Layer 3 of a small transformer language model trained on English Wikipedia (17 layers, counted from 0, width 64).
Take only the direct path to the model's output, skipping the later layers: a vector added to the residual stream pushes a token's score in proportion to its dot product with that token's output vector.

Output vectors of the tokens that the questions are about. A number n stands for (n - 500) times 0.0064.
"ly": 598 548 529 625 334 380 526 377 628 329 507 500 515 502 320 640 532 468 595 533 409 505 404 410 687 542 528 503 529 609 382 463 443 502 534 502 584 434 475 472 460 528 605 449 449 509 344 540 464 626 484 557 556 557 472 517 588 404 567 494 457 543 485 509
"ated": 511 428 563 558 536 602 527 463 620 321 455 559 384 407 536 511 512 475 448 461 391 541 557 410 504 571 674 532 449 683 300 528 660 444 531 357 465 650 513 482 464 464 558 605 448 342 628 515 415 434 394 538 416 544 468 505 657 500 581 554 478 546 427 486
"ished": 440 388 441 537 552 437 518 483 574 437 325 541 318 390 528 488 483 492 472 581 299 597 425 436 647 385 615 677 399 688 431 452 478 572 624 475 446 593 417 478 510 537 659 574 263 395 526 608 432 389 468 634 426 544 509 583 712 610 630 500 537 378 405 412
"|---|---": 396 403 660 656 326 565 482 392 441 576 509 622 396 367 374 413 623 635 410 451 424 572 524 478 492 448 560 483 524 564 444 459 428 583 704 618 546 476 434 507 549 595 630 458 389 398 364 515 384 587 488 630 514 602 436 547 536 468 497 558 517 478 572 507
"uary": 620 540 675 662 524 421 482 591 597 277 482 552 307 346 367 515 615 629 382 627 504 548 651 546 449 557 627 671 283 382 356 503 455 506 660 569 443 599 446 447 548 525 649 606 427 535 439 461 354 160 639 645 506 620 535 526 570 507 615 511 639 367 531 591
"왕": 563 360 709 943 347 749 322 342 640 370 357 896 27 408 104 508 671 623 377 669 273 586 659 594 370 662 680 907 176 582 381 468 377 526 903 468 347 636 297 636 539 717 731 749 121 351 394 500 323 403 617 752 616 505 562 681 730 717 731 407 709 334 596 597
"il": 454 442 523 510 463 602 468 583 572 449 492 489 500 636 566 536 427 466 549 543 527 511 478 622 588 534 450 439 533 525 518 367 409 643 457 437 500 605 502 504 466 593 561 620 472 364 469 520 478 581 414 569 464 545 456 500 561 436 470 588 426 495 434 639
"it": 480 477 517 491 539 502 448 435 331 535 449 473 404 551 597 526 597 496 599 592 486 504 480 397 531 393 449 458 527 561 472 518 542 588 443 454 619 606 529 513 497 544 559 518 425 458 519 487 492 478 340 508 589 509 435 570 440 484 551 511 384 412 507 554
" career": 458 449 565 663 369 612 573 581 405 339 505 600 351 476 285 557 563 550 429 658 446 580 658 380 536 615 690 652 430 393 463 516 361 508 585 537 377 469 491 486 360 517 510 627 439 527 468 538 423 326 632 556 673 546 481 514 590 621 671 502 516 465 399 707
"ity": 625 512 426 574 406 415 557 506 509 519 423 575 298 414 497 504 623 653 504 643 516 537 508 429 358 500 559 583 463 577 492 604 553 451 576 599 510 447 420 506 490 568 583 600 468 295 530 449 492 433 306 507 405 542 481 509 497 356 663 549 466 435 556 552
"lect": 513 417 481 669 512 703 468 324 542 404 439 595 404 482 479 489 497 365 468 547 317 525 419 368 587 659 394 406 460 520 400 477 498 535 583 515 495 523 341 482 508 452 564 621 507 427 518 561 394 365 578 632 461 616 434 557 532 469 565 518 505 471 555 534
"eng": 446 482 623 500 446 621 579 472 434 328 471 574 443 564 379 452 560 444 570 478 580 525 607 534 550 494 557 642 466 531 456 480 435 500 452 527 563 549 366 549 592 449 558 651 532 445 402 435 450 352 459 654 529 526 599 594 445 507 528 532 469 474 456 414
"ats": 447 388 594 579 464 696 387 575 630 576 372 575 426 384 480 492 547 482 619 476 560 508 482 566 515 519 471 612 456 562 481 566 553 435 573 380 480 549 488 599 504 489 601 660 503 417 483 525 408 341 522 478 573 570 437 500 609 473 624 489 520 388 475 511
"at": 402 494 566 457 479 603 433 555 568 550 475 505 430 409 570 490 475 425 584 451 455 490 424 469 428 505 489 511 538 564 514 496 560 465 482 454 556 630 582 578 436 516 565 584 533 526 517 556 492 353 416 456 486 481 374 500 507 432 536 531 390 478 476 475
"et": 426 481 563 444 523 534 518 397 530 423 570 484 447 595 596 533 381 451 542 366 513 515 446 537 558 364 560 571 420 529 539 524 535 488 489 489 520 565 438 595 478 628 542 701 530 356 419 633 494 487 465 511 522 443 495 474 449 412 448 570 442 502 451 513
"orn": 622 406 584 458 336 506 443 533 545 452 375 584 437 494 511 508 482 454 454 516 475 517 380 467 368 623 497 532 479 604 351 404 364 694 564 454 462 620 412 526 480 524 586 482 322 295 517 487 409 502 505 538 461 638 580 628 595 570 417 555 582 508 574 556
"ely": 576 458 601 684 439 475 431 332 552 303 500 590 445 578 623 463 528 571 508 546 429 507 505 503 629 349 571 591 316 548 387 481 509 361 508 581 414 547 325 601 647 615 651 748 425 345 564 412 466 405 432 650 551 608 455 675 594 415 676 495 660 410 491 492
"ó": 597 549 558 497 434 680 507 455 541 404 513 492 408 497 440 451 545 536 411 525 377 509 543 502 523 567 523 572 457 481 415 530 436 572 583 536 519 570 366 415 537 528 627 595 447 502 445 534 403 592 567 505 509 504 505 476 653 574 536 536 630 554 442 619
"pis": 439 469 487 645 345 566 414 372 455 408 521 553 453 523 416 478 549 601 403 621 462 576 478 456 396 628 477 595 524 541 452 411 437 461 654 408 332 397 335 539 481 622 623 571 414 294 441 465 425 421 539 614 530 556 522 460 597 513 510 441 500 289 423 500
"se": 373 639 583 496 477 538 528 435 624 521 489 513 414 542 371 480 561 332 402 571 431 548 542 589 392 462 649 616 570 671 606 462 467 577 463 560 429 549 478 571 340 606 528 680 457 531 581 490 500 528 456 407 588 462 527 625 494 469 572 492 524 381 546 465
"-": 450 468 531 506 532 484 546 448 471 480 464 489 564 496 512 602 413 534 480 502 481 476 552 431 517 420 490 454 502 385 449 480 502 497 431 484 502 408 477 495 446 399 508 426 541 558 642 515 495 598 531 491 544 420 514 397 475 367 484 459 413 552 500 492
"ople": 479 353 575 741 350 659 404 396 510 495 468 599 227 559 404 528 580 374 464 525 363 551 542 561 520 563 543 496 285 505 392 559 497 546 659 529 454 423 268 455 429 492 627 571 409 335 343 596 410 476 487 544 415 577 424 474 656 568 545 584 553 529 513 487
"p": 330 504 374 497 563 595 480 491 434 502 443 529 478 577 441 530 383 478 491 587 434 521 592 464 411 526 461 534 468 602 615 457 598 390 421 452 430 507 448 514 446 512 524 608 436 488 480 462 506 443 447 503 456 532 641 496 438 437 521 455 568 520 609 543
"ters": 381 605 716 682 420 575 531 463 383 514 410 526 368 470 295 447 510 674 436 633 429 563 648 602 402 521 536 616 357 546 506 549 572 575 374 539 427 451 494 483 459 592 602 659 407 460 517 454 440 495 541 590 399 542 291 660 561 503 702 460 566 339 607 581
" time": 431 502 629 593 380 633 483 516 519 438 460 600 428 446 366 567 500 551 392 684 555 607 463 507 445 504 582 651 495 443 500 358 516 567 579 531 529 509 539 415 511 534 480 503 481 434 518 491 484 458 516 517 521 504 510 552 668 549 563 378 393 518 487 464

Each question shows what one neuron of this layer's MLP adds at an activation of 1. A number n stands for (n - 500) times 0.00054.

n67: 684 407 685 422 758 244 501 536 552 365 336 606 432 474 391 542 688 524 504 300 640 243 465 774 629 653 443 484 608 556 605 583 430 314 512 578 624 219 567 584 504 393 540 359 553 490 562 446 472 405 492 478 576 380 629 374 518 393 491 473 696 382 273 692
Which of these tokens does it push up most? "uary"

n182: 388 427 308 600 587 463 459 462 312 381 402 438 444 462 776 618 488 484 483 379 455 365 478 524 526 631 575 434 415 320 782 444 509 448 464 558 456 604 546 384 578 661 239 555 533 666 577 445 480 512 558 567 488 438 341 444 483 612 613 754 595 416 247 829
Which two tokens does it push up most, strongest first? " career", "il"

n92: 499 647 489 557 526 355 449 433 476 543 301 608 346 589 625 515 509 566 636 478 590 506 284 521 434 669 437 644 451 541 406 415 556 379 486 368 500 556 410 605 267 429 447 513 425 354 543 395 551 642 503 582 433 388 456 470 557 511 297 442 448 600 550 619
Which of these tokens does it push up most? "orn"

n155: 502 450 476 460 380 417 510 657 355 554 602 437 552 471 495 560 309 536 612 571 451 323 415 548 612 613 602 505 412 483 530 535 415 525 530 557 434 377 520 469 404 433 630 353 536 429 729 672 637 438 373 620 588 582 402 495 446 558 584 379 500 450 480 563
Which two tokens does it push up most, strongest first? " career", "-"

n117: 464 393 344 464 414 465 480 648 568 597 326 569 215 633 497 519 441 397 637 624 467 371 408 497 709 500 642 515 454 625 570 603 473 471 482 622 451 476 503 494 506 499 278 504 610 488 583 575 504 384 482 430 703 440 612 488 504 679 463 569 554 557 527 885
Which of these tokens does it push up most? " career"

n108: 340 561 575 571 519 447 333 380 475 502 422 339 588 487 348 725 444 566 494 363 315 628 540 456 607 352 349 513 521 507 539 442 396 485 605 377 481 537 392 716 493 514 530 515 481 530 512 485 434 707 320 595 547 510 745 628 426 574 528 300 508 555 504 494
Which two tokens does it push up most, strongest first? "왕", "ly"

n1: 499 488 559 525 438 427 319 544 506 398 541 458 458 481 373 410 593 515 489 367 484 563 575 770 470 553 484 492 475 617 529 503 658 503 692 625 425 430 500 295 385 461 459 432 318 690 689 343 466 504 649 446 400 519 435 664 529 582 378 547 504 449 723 523
Which of these tokens does it push down most? "et"

n64: 521 512 505 578 505 634 608 717 429 518 308 456 430 506 494 746 485 613 572 432 549 306 269 517 405 442 476 592 449 535 407 475 555 368 293 481 578 764 460 748 561 551 413 405 565 322 487 583 528 614 682 427 315 597 589 658 412 528 387 463 517 341 443 523
Which of these tokens does it push down most? " career"

n139: 372 461 573 574 503 490 498 669 543 464 567 675 522 484 615 453 483 345 487 427 470 495 477 619 604 502 553 399 493 519 359 588 622 613 620 536 564 410 463 487 496 537 714 528 551 411 507 504 463 454 584 435 404 539 481 497 625 506 506 642 420 535 515 502
Which two tokens does it push up most, strongest first? "ople", "ated"

n63: 410 481 467 408 508 475 549 502 393 465 582 295 432 645 487 655 241 541 609 452 624 417 556 413 620 633 455 475 483 528 614 434 436 527 683 467 332 479 492 363 554 652 653 528 433 482 588 472 406 430 360 669 566 542 518 470 521 416 608 478 505 462 505 610
Which of these tokens does it push down most? "se"

n150: 491 429 591 484 468 574 501 466 352 544 565 239 475 623 299 431 420 366 541 328 554 483 364 560 652 504 403 537 552 373 344 447 585 466 655 613 449 505 623 448 491 322 402 582 516 529 510 374 367 345 509 619 423 830 518 577 597 396 649 348 592 639 578 655
Which two tokens does it push up most, strongest first? "lect", "uary"

n130: 536 603 540 554 567 283 345 672 506 406 392 446 600 483 564 548 652 499 579 483 397 539 379 507 524 466 504 395 566 442 362 561 477 381 264 404 544 573 442 495 579 463 387 369 462 435 615 695 638 587 556 511 410 629 510 480 482 608 549 541 539 464 618 619
Which of these tokens does it push down most? "왕"

n84: 443 643 676 478 501 565 509 394 507 505 570 565 512 525 468 596 423 394 704 433 477 531 659 489 359 474 351 389 523 398 389 541 496 420 662 452 557 291 474 480 569 559 500 580 459 528 432 428 413 498 505 514 614 331 593 582 585 499 528 481 393 456 578 426
Which of these tokens does it push down most? "ished"

n46: 540 806 695 463 364 329 425 326 402 463 456 483 519 529 446 469 474 446 427 480 319 527 352 564 344 527 496 714 418 375 641 586 716 536 438 397 598 573 385 399 533 467 439 607 552 555 480 486 584 610 597 426 501 566 498 598 470 427 608 451 469 354 570 498
Which two tokens does it push up most, strongest first? "ters", "se"

n54: 501 375 452 384 491 394 484 517 535 542 688 620 397 475 562 443 410 438 605 481 435 560 606 370 371 548 541 685 581 576 527 480 661 424 367 487 552 551 384 438 535 605 450 614 608 397 375 586 514 509 423 556 510 435 370 448 627 500 351 561 477 565 544 487
Which of these tokens does it push down most? "uary"

n96: 551 679 454 391 454 372 596 411 617 478 578 598 329 463 348 421 478 444 392 579 682 406 411 537 606 566 351 419 413 434 504 502 479 478 661 637 666 390 455 538 391 487 367 563 431 466 459 389 657 561 620 482 437 564 391 586 552 570 503 487 608 494 686 514
Which of these tokens does it push down most? "ated"

n161: 610 611 565 489 589 495 446 670 433 618 378 482 629 613 577 721 437 323 541 404 448 610 497 644 598 572 577 572 398 537 558 727 598 523 383 359 427 488 630 626 631 415 545 442 511 404 474 646 613 661 468 524 427 527 687 595 489 496 553 540 614 726 787 447
Which of these tokens does it push down most? "pis"

n151: 540 458 456 536 345 384 516 410 538 440 522 549 471 659 464 420 756 487 470 644 338 500 463 485 583 562 406 622 458 373 515 482 525 417 617 537 554 276 574 587 623 538 331 466 551 417 441 431 533 728 469 546 506 459 484 565 480 532 506 620 624 647 524 498
Which of these tokens does it push up most? "왕"

n62: 540 613 659 577 543 544 562 409 460 619 737 584 428 347 419 556 573 595 492 470 501 596 383 516 442 380 463 368 554 596 652 340 508 480 495 693 524 407 504 734 434 580 580 473 690 472 530 488 601 514 417 472 270 541 612 495 334 512 423 682 575 537 433 738
Which of these tokens does it push up most? "|---|---"

n80: 359 449 350 506 380 412 574 544 538 516 497 515 535 535 602 633 583 312 561 629 470 498 426 343 624 507 473 408 470 438 569 401 601 654 678 568 370 405 469 399 413 354 454 550 599 456 483 513 596 401 517 502 190 682 474 661 610 486 554 220 582 697 603 406
Which of these tokens does it push up most? "lect"

n181: 457 502 521 553 580 657 425 438 603 501 453 467 601 408 435 577 414 469 457 639 600 383 567 505 482 515 437 439 433 590 339 433 592 394 530 407 419 683 502 695 517 589 421 483 407 496 394 571 449 508 526 555 515 605 483 550 589 450 417 422 377 501 462 512
Which of these tokens does it push down most? "ity"

n68: 601 565 412 271 339 610 370 548 495 609 505 556 533 689 468 402 487 516 399 494 411 421 283 470 520 621 377 562 671 278 437 512 435 536 534 416 475 517 234 454 422 647 540 476 462 333 551 523 463 322 406 319 605 564 712 611 512 475 389 527 431 451 476 367
Which of these tokens does it push up most? "orn"

n152: 574 485 529 575 447 336 653 517 334 515 573 606 570 494 483 453 528 673 453 569 645 307 822 433 623 382 472 485 522 531 472 464 434 408 412 463 678 548 365 365 483 330 705 453 517 409 477 498 494 432 404 614 457 591 643 630 348 451 485 424 494 442 359 151
Which two tokens does it push up most, strongest first? "eng", "ely"

n37: 639 594 560 467 613 548 333 437 545 376 608 485 466 418 463 517 661 530 523 572 628 445 405 419 515 513 502 509 596 475 489 697 587 362 664 578 524 416 471 460 421 611 585 449 403 407 480 630 544 562 477 563 343 543 537 451 577 507 405 509 668 258 563 555
Which of these tokens does it push up most? "왕"

n145: 608 396 536 316 675 610 401 577 442 750 488 742 691 264 569 610 518 417 530 512 876 480 410 293 314 625 633 672 594 465 254 574 537 581 377 623 715 528 677 561 610 527 546 509 394 396 565 567 549 500 335 496 513 516 557 635 461 500 469 551 606 412 285 437
Which of these tokens does it push down most? "ople"

n85: 583 768 514 365 477 481 478 406 425 574 667 649 634 408 506 528 494 429 577 462 456 639 621 473 521 422 415 500 571 663 570 491 374 549 450 448 401 455 294 446 552 700 573 550 466 514 490 533 461 585 437 399 475 511 257 632 457 571 333 561 430 470 588 535
Which of these tokens does it push up most? "se"